Layer 2 of a small transformer language model trained on English Wikipedia (10 layers, counted from 0, width 128).
A neuron's activation on a vector x is GELU(gate . x) times (in . x), where the dot is the dot product.
The model reads these tokens: " " "1" "9" "6" "9" " and" " m" "ult" "ic" "ult" "ur" "al" "is" "m" " in" " " "1" "9" "7" "1" "," " but" " Eng" "l"

The vector x that enters this layer's MLP at each token. A number n stands for n times 0.0088.
0 " ": -66 -160 -297 32 107 75 16 -108 -128 29 62 -81 54 75 132 -135 11 159 38 -64 33 -77 -22 118 133 89 51 -168 -62 -70 11 47 -19 100 52 -15 -225 5 256 -222 62 125 -83 -7 -306 43 103 45 -177 -3 -26 265 -196 -55 -53 45 -13 -66 -2 167 85 146 45 211 275 -139 127 -159 104 285 -22 -64 167 1 32 12 -33 -146 -37 -163 70 -89 45 88 -167 -2 -189 81 183 -131 -16 -282 -130 201 -84 -265 44 -39 102 -160 -58 -53 -50 3 4 -118 63 -18 33 70 -17 195 68 369 92 162 187 -8 -142 67 -231 -45 93 -34 68 -27 -76 -103
1 "1": -7 -15 -132 37 91 32 68 -160 106 -162 48 -9 146 -103 98 -161 -25 147 24 -47 48 98 -202 44 66 12 -57 -156 -102 -69 -191 -48 72 72 9 -72 -218 -88 169 -157 69 270 -107 121 -208 26 8 -55 132 -38 -105 300 18 90 -160 83 -8 -191 56 292 56 -188 53 181 180 30 151 -133 57 9 -81 62 -27 -70 -118 -98 91 5 -11 -120 -3 81 114 215 -38 90 -87 186 187 148 -101 -96 -201 -158 -254 -248 49 -71 251 -144 -9 -46 63 -41 155 -108 7 66 -77 68 -154 44 124 341 -16 -111 66 -88 -204 -128 71 38 66 154 -77 -91 -118 -69
2 "9": -18 -53 -7 143 21 -177 -35 -172 139 201 23 -38 150 -130 35 -25 -26 66 69 -188 54 220 -96 113 -262 -205 -116 -74 -154 -93 -93 -2 154 -43 -55 -29 -241 -195 73 -76 -47 -18 190 51 -248 76 22 -117 227 -55 -19 175 -54 -157 -28 130 77 215 -56 198 176 -269 -4 -66 -245 -23 55 44 22 100 53 135 18 25 80 128 -32 -93 177 -167 -80 131 41 140 -166 88 -14 108 -293 200 26 -16 55 -83 -46 -354 72 -111 200 171 -18 23 -21 -50 142 -232 -9 -13 27 181 -17 43 -51 234 214 25 61 275 -125 -99 -12 -114 50 -34 -23 87 26 311
3 "6": 111 -27 -59 -31 -10 -341 -43 -80 162 121 12 -117 206 -161 34 52 53 -84 76 -312 75 137 -45 88 -207 -101 -40 -25 103 109 -93 -172 171 32 -33 -162 -66 -181 12 122 -191 28 31 -45 -247 23 -16 -52 49 -114 -194 165 51 20 148 23 68 325 -47 197 -6 -71 -14 -302 -145 -99 75 84 168 55 -31 215 -70 -5 25 -144 -37 -47 -12 -82 -26 62 -59 44 -73 236 -71 116 49 147 -59 -129 -1 84 -108 -196 -134 -126 289 -19 -90 -124 107 -19 44 -93 54 120 140 355 5 32 -52 120 159 -15 109 49 -81 -3 9 90 -2 -33 -76 182 -76 137
4 "9": 92 -140 102 -58 92 -125 -34 -142 34 217 -202 -83 127 -135 30 60 -40 41 99 -213 -19 224 -107 149 -163 -114 -58 -172 -103 -119 -16 -80 184 -75 -71 -134 -379 -79 59 25 -50 7 123 -55 72 42 57 -49 230 -76 -218 242 91 -165 13 95 74 194 -54 -33 37 40 -235 -237 -157 -37 15 197 -59 44 -35 157 88 -6 -63 -18 13 180 197 -220 -154 189 84 132 -177 -17 21 87 -346 -73 49 72 98 -86 -89 -198 12 -115 123 184 -17 12 126 -88 23 -82 133 -26 196 323 20 32 -24 -34 237 125 93 240 -79 28 48 -148 -30 -11 -160 52 -75 110
5 " and": 8 -334 -7 -130 -172 203 67 -122 -20 -306 -129 -53 97 19 64 -20 -12 154 -78 -158 -22 136 37 -112 -84 0 102 19 -50 -49 44 -19 81 -102 -62 -234 -156 12 -102 273 -65 58 18 7 28 -56 -37 45 91 107 22 280 102 -14 -165 154 -78 322 -46 59 -167 234 -249 -196 53 14 -37 -13 -83 74 -63 -45 37 80 -37 -186 51 112 -51 -208 -17 15 -79 34 -211 -90 143 143 -127 -282 102 -90 251 -35 -10 -52 25 -66 171 63 -167 -245 -23 -123 14 61 140 -106 167 325 42 -92 -82 -53 43 21 61 -115 -40 -68 152 100 133 -62 51 -275 -70 31
6 " m": -211 -156 -98 -158 -17 100 -39 -35 223 40 -256 -69 -14 88 47 192 55 161 -159 74 -153 -59 -168 58 173 -86 -36 -157 -66 96 137 71 40 -77 18 -246 -138 -56 321 -99 -30 137 132 193 -74 38 -16 73 67 122 38 243 -110 -118 69 44 -3 40 85 9 -114 379 115 -57 117 -75 62 48 47 146 -161 47 43 88 -127 32 17 53 216 -11 -78 -28 6 53 72 -130 45 91 38 -424 2 -379 139 -175 -24 206 -13 -201 -4 135 85 -17 -168 28 -6 61 63 -128 15 244 74 -48 32 -24 21 209 -66 131 -69 -81 -88 -47 92 229 -19 36 -7 85
7 "ult": -191 -80 -42 95 174 37 113 81 -39 -62 -178 46 141 -271 29 -108 21 51 -279 -190 69 88 177 0 187 -141 97 75 -50 200 34 142 26 -92 -1 -109 77 36 93 20 -30 77 -187 -67 -234 40 -35 252 -49 -27 -145 -76 -145 -104 65 227 12 -101 103 139 -84 -269 239 -330 -96 223 -102 -195 -25 -73 88 121 -86 26 -23 86 26 -213 -2 -149 -58 130 113 55 137 -185 -73 -33 -103 21 -69 37 -294 -129 74 -145 -33 -20 229 91 75 4 30 -101 -29 183 -195 12 11 -103 -196 -23 112 -165 -36 -24 -165 337 -100 63 -120 -103 -38 -39 -11 -41 -82 -96
8 "ic": 125 -212 -62 167 43 -306 90 -221 92 22 115 -13 143 -143 -112 -102 13 51 -74 -43 174 -166 -119 -38 124 -26 -15 -75 -84 169 108 344 -24 -193 52 227 -17 86 -30 -48 52 -81 -227 92 -345 -77 -287 72 -62 -41 -140 -23 -39 -137 -141 216 -86 2 110 111 -6 -260 163 -69 -9 -154 -114 3 87 -73 -159 94 7 -102 75 -129 46 -17 160 -41 63 -40 90 186 56 -60 -126 98 -247 -37 54 -59 -222 -13 -147 90 37 31 137 -70 35 -1 -70 -17 40 84 -53 32 -145 -39 25 7 46 -252 9 -174 30 -73 32 42 9 -147 60 28 -30 -16 -194 118
9 "ult": -147 -106 42 -12 20 93 109 45 -14 -40 -216 18 119 -64 -107 -131 74 -15 -202 -212 141 152 120 2 69 -214 -1 61 -40 245 45 53 48 -89 55 99 -8 186 57 111 -37 46 -220 -21 169 49 44 244 -40 -100 -298 -131 -64 -100 52 315 -24 -124 90 56 -5 -386 73 -264 -104 133 -118 27 -56 -111 70 106 -13 -15 -23 56 -40 -38 5 -228 -83 86 112 13 147 -111 -73 -4 -69 -248 -91 102 -249 -97 72 143 -32 77 106 58 41 31 114 -167 -159 15 -207 12 72 -74 -50 -44 50 -294 29 52 -130 263 -99 39 -180 -86 -12 -31 -129 -13 -162 -113
10 "ur": 1 -75 152 102 -80 -41 -2 -57 165 -77 31 182 77 -120 -49 -110 67 29 84 24 111 20 3 -197 -203 -91 -99 -175 -104 1 -134 16 60 -29 6 413 76 182 -126 84 -273 -40 -104 38 154 -100 53 189 -4 -206 -240 -88 -100 -110 -308 244 -159 -6 -102 91 164 -196 141 24 7 -109 76 34 -26 3 -88 197 -43 81 -24 -148 61 115 71 -152 -89 128 204 -114 81 1 -50 -93 -105 -268 -22 -41 -165 64 -68 109 -10 34 31 -68 117 138 -15 -170 -6 67 -88 -138 120 -49 133 -89 19 -146 -56 -51 86 -59 -104 63 -260 8 -104 15 -90 -74 -89 -75
11 "al": 52 -3 121 -110 13 153 -13 136 86 -75 -71 191 141 51 -157 -13 26 196 -115 -256 86 98 -82 -20 -45 -166 -148 146 18 -189 -21 126 -35 -135 76 243 -55 339 -39 31 13 -90 -12 41 139 -192 -47 181 158 -152 -84 91 -147 -106 12 183 -118 -121 41 234 210 -29 28 119 24 -53 32 208 86 -19 87 -44 -77 51 -139 -98 -181 188 -146 -60 51 40 91 -193 -89 -24 -75 -60 -86 -161 65 84 -142 96 13 137 108 -27 195 -312 16 126 60 -153 -25 -61 -318 35 198 157 60 16 67 7 38 41 111 -59 27 -18 -37 -42 134 138 64 -41 -203 -151
12 "is": 133 -247 3 23 -30 188 110 -60 -96 -40 35 133 46 92 -170 47 73 87 -55 21 36 -103 -110 -65 145 -201 -107 114 55 -2 16 128 102 -25 111 147 -96 193 -16 10 -30 30 6 84 227 -68 -9 127 25 -28 -188 89 -105 -263 -36 225 -15 246 84 201 28 -63 -147 -27 -117 77 41 84 280 -41 -6 52 -13 -171 -9 -10 -117 94 -162 -247 15 161 -79 27 -15 -39 -71 30 22 -98 60 117 76 32 73 294 -89 317 114 -61 111 28 136 -212 -61 -245 -186 -96 -207 -146 -20 63 81 141 166 -23 -205 -73 -56 -70 143 -34 145 159 108 -15 -215 -195
13 "m": 17 -141 -12 130 -15 206 5 -5 185 36 -101 27 108 232 -56 -10 170 -35 -19 -199 -67 102 24 -93 34 70 -60 30 1 26 -171 187 83 -29 107 69 -162 167 -40 -198 58 31 49 -60 145 108 68 30 -88 -192 -206 -40 -24 -135 94 -7 70 167 206 172 -295 -17 83 -160 -48 -62 -34 28 -80 -61 195 72 1 -66 -155 -134 132 -54 -124 -262 23 -62 -153 -10 126 24 -300 146 -90 -236 -1 96 99 -192 -225 320 -47 -44 -182 -30 88 62 52 -267 7 -16 -237 -139 -101 -378 65 12 33 -103 -33 10 98 72 7 0 -53 146 -84 175 77 -88 -21 -206
14 " in": -263 29 -1 26 -22 21 -56 -133 174 -14 -2 7 53 107 70 -36 60 179 -84 -14 -88 71 -46 -43 -40 -255 69 -80 -92 -4 94 57 108 -18 -80 24 -134 37 -109 363 66 182 4 193 -198 50 -270 -99 -130 -44 39 1 274 14 -64 122 205 -97 13 92 35 286 -7 -13 -20 107 17 0 54 205 269 -97 -23 123 177 -48 -80 -64 100 -73 -42 80 -115 41 -107 -177 29 -33 216 -256 -58 -152 -142 -178 109 -32 -146 31 76 -141 87 -25 3 -63 118 -142 -166 -123 135 95 240 28 281 65 36 116 227 -28 -216 -141 -32 -19 90 -136 23 200 47 68
15 " ": -94 -163 -356 -91 108 61 23 -99 4 4 -31 -30 27 98 45 -113 57 178 22 -18 21 -72 -34 149 71 7 38 -226 -82 -54 5 52 23 14 91 25 -217 37 219 -129 10 117 -65 125 -96 60 135 -27 -94 -56 -170 120 -10 -136 -87 170 -12 -152 -10 -29 -36 173 -10 229 230 -138 84 -31 51 167 36 -44 158 -35 44 52 28 -204 -59 -105 3 -91 43 7 -173 -51 -144 32 184 -383 -18 -302 -173 209 -92 -113 -55 -23 57 -112 -61 -22 -2 -45 19 131 54 -31 150 475 -41 167 174 231 113 121 223 -106 -195 -57 -192 -6 76 14 137 43 -79 -133
16 "1": -18 -54 -83 69 138 57 99 -156 249 -151 19 31 135 -124 14 -104 -27 125 21 -50 73 153 -255 59 37 14 -127 -96 -145 -55 -163 10 138 -24 26 -35 -253 -97 145 -112 1 286 -44 133 -148 57 40 -75 169 -19 -119 190 14 24 -229 104 10 -152 -10 265 62 -222 38 204 17 32 46 -128 53 -18 -78 92 -31 -51 -62 7 97 -7 -51 -115 -39 150 127 172 -19 65 -97 199 72 151 -30 -120 -287 -169 -177 -288 76 -67 195 -86 29 44 54 -27 164 -48 -74 64 -60 179 -192 61 222 335 -5 -128 78 -167 -230 -150 97 -13 38 185 -54 -3 -147 -23
17 "9": 37 -60 -120 152 65 -225 -31 -119 184 182 20 -86 183 -124 52 -59 -25 -2 81 -320 140 244 -84 75 -279 -172 -113 -52 37 29 -51 -62 189 53 -63 34 -126 -238 31 21 -164 -31 116 39 -277 44 -6 -125 205 -126 -34 112 -47 -150 25 100 34 251 -75 188 165 -220 19 -77 -213 -63 50 36 131 184 42 152 -37 -13 136 40 -19 -109 133 -132 -32 83 20 80 -108 118 -67 154 -125 211 -43 -41 27 -56 -67 -304 -24 -103 202 28 -51 -90 -9 -33 109 -195 -60 93 -34 151 -43 48 -72 215 226 -14 51 210 -152 -63 -27 -80 30 0 -11 130 69 301
18 "7": 104 -26 8 -14 -73 -284 -20 -151 63 54 -65 -34 170 -175 30 -34 -70 67 80 -217 2 205 -149 82 -241 -86 5 47 -12 -49 -121 -40 72 -63 -130 -227 -201 -166 12 51 -84 158 100 76 -107 23 -64 -100 125 -31 -43 252 62 -46 138 191 6 410 -14 227 110 -129 42 -262 -111 -134 -43 35 56 58 -205 200 -156 41 -17 4 -57 28 106 3 -73 96 -84 117 -115 200 6 194 -207 63 24 -61 138 54 -133 -220 22 -136 300 -101 -67 -100 143 -190 69 -121 98 -83 266 332 -29 67 -141 -20 190 59 54 47 -55 -76 183 73 32 46 -101 3 -111 130
19 "1": 42 -52 -1 -159 -29 -135 33 -57 38 -103 -242 42 113 -20 -12 5 -33 96 49 -97 -72 143 -191 28 -249 -95 44 -192 -44 -17 -82 -184 140 -3 -61 -364 -162 -38 23 117 20 255 -8 72 79 14 -37 -63 133 9 -292 285 120 22 -252 120 -63 41 62 224 6 -73 -69 -111 75 29 58 93 46 -68 -202 76 6 -83 -178 -173 67 205 46 -7 -63 99 80 108 -49 23 -28 192 2 -203 -77 110 -55 -112 -91 -112 -31 -128 310 -137 32 -22 206 -151 113 -28 56 29 197 321 -66 20 11 -318 -31 -34 103 -89 -165 -88 61 42 -40 124 -221 -38 -241 -68
20 ",": -24 -245 79 28 -35 -21 65 -273 14 214 -13 -51 52 137 47 84 -51 95 -124 -124 -181 -2 -144 -12 -194 17 155 -84 -93 3 161 6 104 5 26 -132 -92 165 -250 173 7 191 165 -187 71 -24 -102 3 124 51 -39 328 -41 -76 -7 168 -232 220 82 139 -100 96 -89 -149 211 133 -45 -18 31 176 167 20 -38 51 -37 -4 -100 -31 -115 -192 -49 138 63 63 127 -136 151 11 -159 -435 97 -121 61 -58 63 -64 -12 10 255 -17 -74 -156 119 -98 73 -98 147 11 -33 428 134 11 -81 -70 -45 114 33 -283 -117 -210 -81 120 8 -73 -29 -43 -51 -128
21 " but": -90 -311 -55 -207 -289 23 99 -30 56 -116 -25 53 86 51 58 92 68 256 -229 -37 -42 171 -108 -1 -50 -42 132 24 5 152 -112 126 148 -4 -106 -51 -254 54 -93 264 -53 -160 -37 194 -58 15 -111 67 -212 45 220 -19 216 -46 135 248 74 26 -51 -82 -26 270 -164 -417 31 174 28 57 -100 178 -129 -172 85 89 -89 -114 -7 3 -27 27 1 -64 30 33 -49 -47 111 20 -38 -3 17 148 -40 3 -42 133 -245 95 145 50 65 73 -88 0 10 23 136 -97 90 188 50 12 -31 156 -98 -135 22 -136 -346 6 66 297 98 91 186 -30 -76 317
22 " Eng": 27 -43 -34 22 -74 -122 -73 -130 241 -131 227 5 4 142 -31 218 -40 121 -221 0 -24 -20 61 195 85 -103 -62 -80 35 -11 -14 128 36 -143 -101 -66 15 -43 -265 48 -6 144 -244 131 -101 -11 -43 -36 -173 -81 -152 25 -5 -176 112 28 -177 71 -178 -99 285 294 -96 69 5 186 -53 26 -32 64 114 -308 -80 -74 137 12 -101 -28 178 -113 0 30 -8 55 -6 -85 169 118 -240 16 -56 102 114 -6 63 -19 -243 -5 64 50 -44 50 -111 -11 -108 143 -52 -127 191 339 165 39 105 39 124 -113 -49 191 -9 -153 -192 153 82 234 -362 44 41 324
23 "l": 235 -69 26 117 24 106 61 -89 205 78 204 69 67 165 -229 9 -18 -50 53 90 10 -10 26 12 178 59 -129 -99 -79 -129 15 8 171 -4 27 -472 -36 105 27 -18 -7 -53 -40 -130 174 -59 7 106 277 -116 86 -178 101 -93 -75 43 135 -31 -38 191 40 -17 -115 189 -41 -79 35 -44 -71 9 40 -18 -47 -5 -169 -11 83 -57 58 -188 -92 -60 -69 174 -60 -12 127 153 -176 -185 20 -167 113 -72 8 -109 -122 208 -95 84 86 79 110 -226 -92 266 191 -77 79 201 54 92 -80 -148 -358 150 13 205 157 69 197 211 212 -108 -132 51 182 -46

Each question shows the input weights of one neuron of the MLP. A number n stands for n times 0.00084.

n121 gate: 65 -101 0 -38 -72 -13 19 -18 42 -174 -198 -45 -113 103 -60 58 -9 45 -68 -227 -49 189 218 94 102 -12 34 19 -30 -50 6 55 -125 -205 -162 0 -86 -63 -43 6 -88 40 45 -16 -41 60 -41 76 38 -6 231 22 28 128 -182 -43 36 -25 -89 22 -103 -52 0 -147 6 -244 -12 -55 -55 3 38 86 298 -9 61 -69 -68 -117 -243 70 33 -116 -60 25 38 174 25 95 -130 -3 -82 25 103 -60 -182 73 -237 -3 -9 168 58 -105 100 28 67 -101 128 -47 -57 -98 -106 83 -140 19 -166 -69 -107 -111 3 138 -19 175 192 -123 100 -67 174 57
n121 in: -34 -268 -211 -20 -73 246 56 86 -39 -242 -129 -79 37 93 -3 0 -32 179 -82 29 3 -45 -49 -3 68 -43 193 52 -6 158 33 -69 -89 -51 -116 -34 29 117 46 169 61 -75 -17 252 30 -16 -13 16 37 90 -88 -69 139 46 -100 254 -103 180 -60 62 -10 177 -103 -180 -114 0 -326 -146 121 55 -34 -115 30 29 -114 43 3 121 -197 139 -6 -20 103 98 -116 104 87 -27 -93 -46 -177 0 -116 87 148 34 7 -42 0 80 -213 37 10 113 -58 115 27 270 -20 -64 23 -46 -82 -114 187 -73 -10 17 93 7 -127 40 93 20 120 -192 -133 -87
On which token does it fire most, and how strongly? 5 " and", at about 12

n65 gate: -6 -30 -132 -154 -38 -3 -44 -34 -26 -125 -24 70 -131 12 -147 -49 12 173 -44 -136 72 -104 -235 74 -189 123 129 87 -42 -53 79 110 -79 -128 47 -128 61 -59 -23 75 -60 -144 118 87 -145 153 -22 -17 105 125 64 -73 35 147 3 -35 51 81 114 227 30 32 273 104 -95 -84 -55 -86 52 -89 221 -15 0 -37 0 197 -123 -139 66 63 -48 71 -21 32 15 -129 -127 -51 63 116 -25 -12 162 -45 37 45 116 -32 -61 38 -9 0 -182 94 31 69 18 -85 -120 -187 68 -86 76 160 -61 -142 131 72 32 66 -62 -38 -20 -89 -15 -40 49 121
n65 in: 14 36 -38 18 39 36 26 -54 191 33 113 -31 -114 -101 103 17 -29 135 -127 9 20 58 -6 38 -73 183 119 -82 178 -100 48 -158 -68 46 42 -12 53 183 102 -73 110 -73 137 171 -63 -34 25 92 34 40 53 -74 122 -42 221 -47 101 15 110 -100 -31 73 334 146 12 18 -12 0 41 -99 15 -68 -69 76 -56 -83 -44 106 37 6 179 153 -6 103 110 -110 -81 -3 -49 108 -17 3 -78 -54 104 -194 -65 -9 -44 -15 92 195 -157 -220 -95 -97 -176 -125 -27 -36 -66 -155 154 -36 56 -99 -21 -76 -101 67 -9 51 -106 -21 12 -137 -195 102
On which two tokens does it fire most, strongest first? 14 " in", 5 " and"

n48 gate: -44 102 62 -187 -180 -9 89 47 -121 -106 -101 8 76 84 14 116 37 -151 -43 108 -45 68 -26 -56 -71 -127 119 172 100 -32 -162 -34 -17 -137 55 12 14 56 23 23 146 74 68 74 -56 117 16 169 59 -6 26 -66 20 61 -96 0 79 -11 -33 -29 131 -74 -6 36 -247 -46 -37 -281 34 -147 -32 83 -55 -153 -88 26 -40 125 -50 59 33 143 102 -60 20 -62 -90 -3 8 -29 -65 94 3 -106 20 -118 91 130 85 93 11 -141 116 -12 144 -241 -80 22 24 35 -113 40 -40 26 287 113 -164 44 67 233 9 -78 28 -29 20 34 -94 41
n48 in: -147 9 222 -59 0 -81 -52 189 -83 3 63 -53 -206 116 -3 -42 -273 172 -67 -48 -12 -18 0 54 28 -6 -61 -48 159 15 89 21 -38 -18 122 -97 -48 -112 -132 27 -63 45 85 16 -12 27 -46 42 91 71 -209 -119 -3 -18 25 -96 -57 -9 -105 52 -108 36 95 -170 66 85 12 -66 69 -72 128 -106 65 87 -9 172 213 -214 -100 60 -35 102 -59 133 -31 3 -3 -56 -110 -12 9 190 71 -56 -48 12 145 -171 -78 -28 205 40 -21 -9 -101 -50 147 40 -44 152 199 126 140 28 -276 -86 -74 3 163 -66 62 -120 0 -19 129 171 18 -139
It fires most on token 7 "ult"

n191 gate: 19 43 -108 133 28 -92 -14 -30 -8 9 -35 -81 -45 34 138 -182 130 -60 -14 108 36 -102 78 145 55 36 -68 14 30 -42 132 -81 -11 16 -11 -69 -50 63 127 -100 109 -58 6 40 -134 92 -139 -25 -46 -68 58 -132 53 -25 -107 -69 14 50 56 -67 -122 17 189 -124 41 -19 -72 168 -53 -16 40 -120 -71 116 -155 -245 -48 -128 46 -58 -126 45 136 64 62 -49 -6 52 -49 94 151 255 189 3 205 63 25 38 -30 59 30 -58 -152 185 99 -97 60 8 17 -139 25 -91 39 37 38 68 -68 80 -203 83 6 186 98 -31 -136 -91 6 -14
n191 in: -44 154 -46 50 6 -137 35 34 -48 24 -3 -87 84 52 11 -34 132 25 -44 6 -92 14 181 11 -33 -116 -12 3 34 -58 -73 -9 -67 45 -32 -140 -6 207 49 -112 60 -106 -9 -87 -50 -147 -105 20 30 -169 208 154 -123 131 -41 143 94 -43 100 58 84 -78 -226 -159 -31 26 -6 72 46 -97 119 -78 -44 -140 92 -126 84 35 21 -134 92 -32 65 52 269 128 -38 -57 -91 170 33 -69 26 39 28 160 -86 14 -144 -105 -145 -66 -76 82 -134 -77 -119 14 -36 97 -61 132 108 18 -104 147 -106 -122 -188 72 -35 73 79 -6 -176 -37 -192 41
On which token does it fire most, and how strongly? 21 " but", at about 0.3

n62 gate: -33 -86 109 68 -100 39 -87 82 0 95 114 205 -19 -12 -39 -77 155 -127 -12 43 -121 37 -26 148 45 79 176 -52 -85 111 -184 -20 53 -263 -15 15 -40 6 32 -32 -40 129 -72 96 -109 88 133 -165 -135 -40 87 210 44 20 41 63 -11 -26 -108 -99 0 98 -72 -101 -37 113 -58 37 -216 43 -69 -49 38 195 -127 35 52 52 96 43 61 35 106 -72 59 -152 27 -3 145 -179 -85 -52 -79 -45 -51 140 64 -31 207 173 -20 -101 108 -26 -51 179 87 96 93 9 97 -95 3 77 -3 103 3 143 82 6 103 -44 34 47 21 -210 -103 -80
n62 in: 107 -158 -72 -112 160 3 -130 -41 -28 26 164 65 -24 -23 -11 78 120 -11 195 -36 -47 -178 8 119 20 -59 46 59 -148 -6 11 -62 -76 -28 80 64 -228 14 -75 -34 -160 98 -105 0 -12 14 -129 -86 -61 17 -73 142 23 -125 -80 81 -111 -121 -254 104 -147 143 -153 57 -47 -53 -3 3 -188 105 -43 107 -54 -3 -98 -80 -9 -6 35 -95 71 29 20 -81 -26 -111 -37 44 -41 -174 -109 8 -114 118 105 142 37 33 160 -97 30 -80 48 -108 -17 122 -23 162 55 147 105 -64 -108 17 80 106 -187 -104 -26 -11 46 31 -58 144 -43 8 -36 20
Its three highest activations, in order, are on tokens 5 " and", 6 " m", 15 " "

n134 gate: 103 -11 -53 175 38 119 -27 16 0 -52 -170 -57 84 -152 73 -74 -32 39 -81 24 11 56 75 -69 19 -49 30 43 -66 105 -30 199 36 13 35 -77 35 -36 -104 51 -40 -53 11 -6 -85 -18 -54 -29 106 74 121 -60 54 174 71 72 50 -54 114 86 79 129 126 -37 -40 -19 -5 -147 11 -80 -163 -8 44 -32 -86 41 14 -97 -109 24 73 -142 129 -24 -314 117 134 219 5 182 -51 -11 -33 -69 87 22 56 -5 59 -144 116 -74 166 14 37 50 178 -3 251 -85 -57 85 -49 -47 -20 -66 190 -122 -8 -11 91 -5 81 -14 -52 -24 48 -104
n134 in: 154 17 -60 -59 17 -14 -3 -78 90 -34 -104 -59 -65 -59 103 69 -159 -16 134 6 -69 3 -141 93 26 6 -118 -58 22 8 -84 80 -78 0 -25 -43 -28 -51 25 -83 -49 110 167 66 20 89 -109 14 -89 16 -44 98 -17 137 85 -50 169 -158 120 31 81 -42 -52 79 -33 50 -11 -135 108 -8 -46 -28 -121 -126 -69 196 87 -66 141 -71 185 -68 3 180 -31 16 -11 -31 -134 66 82 11 31 17 -63 26 -17 137 -69 45 -87 -26 -157 129 -101 6 -109 105 215 -216 -31 30 28 -60 -70 -6 -168 -54 3 0 122 318 -187 -23 90 -113 -102 11
On which token does it fire most, and how strongly? 1 "1", at about 1.7

n177 gate: -140 -67 202 -79 -102 0 77 50 42 -97 21 -122 114 110 39 96 -43 -31 -121 -34 97 -88 186 -28 -193 -78 52 -175 20 9 23 -129 31 -3 -177 -112 103 3 -100 54 68 -165 116 65 50 132 8 113 -196 -56 -152 -9 17 35 125 82 17 137 -149 -101 93 197 -3 18 128 -3 -100 -37 -106 17 -233 204 117 -40 9 38 69 54 53 -122 -130 -20 41 189 -41 -34 20 115 96 -120 16 40 38 6 56 74 54 -8 48 -168 -79 92 46 -72 -65 -77 -36 -133 113 -29 -38 34 -92 -41 167 116 -44 -47 -122 88 158 99 64 26 35 -43 -116 -29
n177 in: -5 -82 170 0 -54 -52 -201 -73 -71 -137 -17 -143 5 192 -21 167 -80 -99 -13 150 35 -138 -118 50 -69 81 -106 105 99 22 49 -80 29 -29 -54 -130 -24 129 125 -8 -111 98 -64 -108 55 -115 36 3 -69 -79 -70 59 -176 -187 -87 141 111 78 41 137 -22 174 -81 99 -74 99 -64 58 -88 45 55 -40 44 32 -56 81 19 59 67 -114 127 -142 -38 -3 33 -11 -109 99 79 16 38 -75 22 36 68 -47 -48 74 3 73 11 -68 -87 -14 -119 -80 33 145 28 -88 33 37 -124 -192 -125 3 -52 50 19 -27 63 -16 84 -55 -155 -77 -135 -158
On which two tokens does it fire most, strongest first? 5 " and", 19 "1"

n239 gate: -37 133 158 -6 0 -158 -51 -100 186 -87 -37 32 -116 158 6 176 27 56 79 54 -3 -39 75 184 25 -12 3 -18 15 -94 232 -165 -29 -56 103 15 -175 135 66 39 92 -27 109 -75 105 82 -144 -186 -103 -215 -78 -161 43 -110 147 18 71 -102 -67 -85 -3 -144 41 -102 -33 18 21 -6 -111 -27 -201 154 28 -170 -12 -12 -6 57 -69 65 -44 -70 129 -9 46 -92 242 146 -33 -63 23 114 -67 96 -50 -62 141 65 147 -34 -77 -122 -18 119 -133 40 -44 94 -53 46 119 -108 42 25 201 31 40 -93 -180 -9 132 150 -35 86 -89 -42 -203 -28
n239 in: 71 -164 3 60 235 168 -39 55 210 70 -178 181 -112 -48 147 -15 -112 93 -98 -56 -100 -100 -21 -50 -132 39 144 -42 -95 83 -9 -53 11 116 -27 -73 -44 21 -27 85 166 -100 62 -95 27 41 -199 -64 12 58 50 24 -117 -84 -57 209 -12 86 151 164 -186 -80 34 -9 -312 -139 118 -85 47 -23 -9 18 -193 -35 27 -51 -99 41 25 44 -166 -193 133 -77 102 -105 57 107 17 127 56 -3 33 -158 20 82 92 85 38 -15 82 -48 -51 141 -73 -40 -113 3 28 49 -54 -6 -116 85 13 -108 140 52 -15 -29 -30 -36 150 -33 -57 59 -62 -145
On which token does it fire most, and how strongly? 19 "1", at about 1.5

n13 gate: -84 0 101 -54 -80 -96 111 -46 -167 -150 -15 -3 -28 32 -140 153 -93 -51 -91 -23 -73 -81 93 -43 27 118 3 -161 83 -6 47 -242 -9 -46 50 -54 -208 -168 26 81 -26 -154 131 -112 33 9 129 37 39 -235 -102 -21 92 56 39 -3 -164 3 118 -50 73 -29 27 -108 67 -140 -58 119 41 -46 -166 -85 -3 -145 6 142 -168 -3 15 67 51 -24 15 6 68 58 268 103 17 -152 -94 20 -9 36 72 108 -82 -9 128 -62 -11 -30 -225 -89 138 -163 54 75 48 -54 -80 6 -80 90 170 199 -111 6 -62 61 -215 -125 -40 9 -101 -20 38 48
n13 in: -88 -219 88 172 -130 -3 -21 24 -42 60 181 128 69 -46 39 -21 61 -177 12 -79 -134 -130 -49 -214 -89 62 -84 86 -66 49 -133 159 113 -87 25 145 -162 59 9 204 -111 -82 22 16 97 -245 120 129 108 -6 98 -216 -3 87 180 39 -187 -226 -91 203 6 -144 -54 -136 67 -31 -24 82 -159 -6 -22 -40 87 0 27 -102 213 98 108 -18 -83 59 -53 46 -68 -54 -47 16 232 -70 -6 -82 121 19 57 44 -6 15 64 84 129 -119 83 108 -90 -98 -177 6 -13 -38 9 27 -74 56 19 16 44 -19 -96 24 28 -6 -69 22 156 -30 -58 -184
It fires most on token 9 "ult"

n186 gate: -97 -56 -43 12 26 -250 93 116 -28 184 -57 -25 57 20 96 -77 9 -105 102 -32 86 72 87 28 -15 84 76 -12 -45 -20 -59 75 -31 116 50 -101 49 -18 -12 138 0 -63 84 147 183 56 -36 -57 -117 -28 -35 -64 -79 132 29 -66 6 64 131 128 -9 -32 184 -101 11 35 35 52 17 -91 -39 81 -15 200 84 132 47 -138 -63 -37 0 38 -71 81 -203 186 -59 51 100 -165 -25 -37 -197 148 105 -9 -205 100 98 100 88 -189 -102 -55 -54 -205 75 30 69 -166 -141 23 -64 -68 -184 135 124 110 100 -40 -21 185 -96 97 59 109 77 50
n186 in: -50 -39 -64 -114 173 -157 121 112 -12 175 -52 48 83 -89 60 20 81 -83 151 -59 108 -20 88 23 -27 47 -98 138 223 62 -155 -56 196 -141 74 -27 141 -69 23 41 165 90 -79 -9 84 -166 79 -133 -210 -103 -106 -33 -226 -113 12 201 101 103 65 71 -77 -91 -15 -43 -82 -47 -53 82 23 -38 -15 74 90 -41 59 131 -9 -146 15 139 -51 72 42 15 48 49 -36 64 -49 -82 103 32 -60 39 -26 3 41 -23 -205 45 26 -114 -3 3 23 -39 91 -22 195 -3 -24 90 151 -63 177 224 24 79 -72 -111 153 200 -40 162 -15 0 23 -108
On which two tokens does it fire most, strongest first? 3 "6", 18 "7"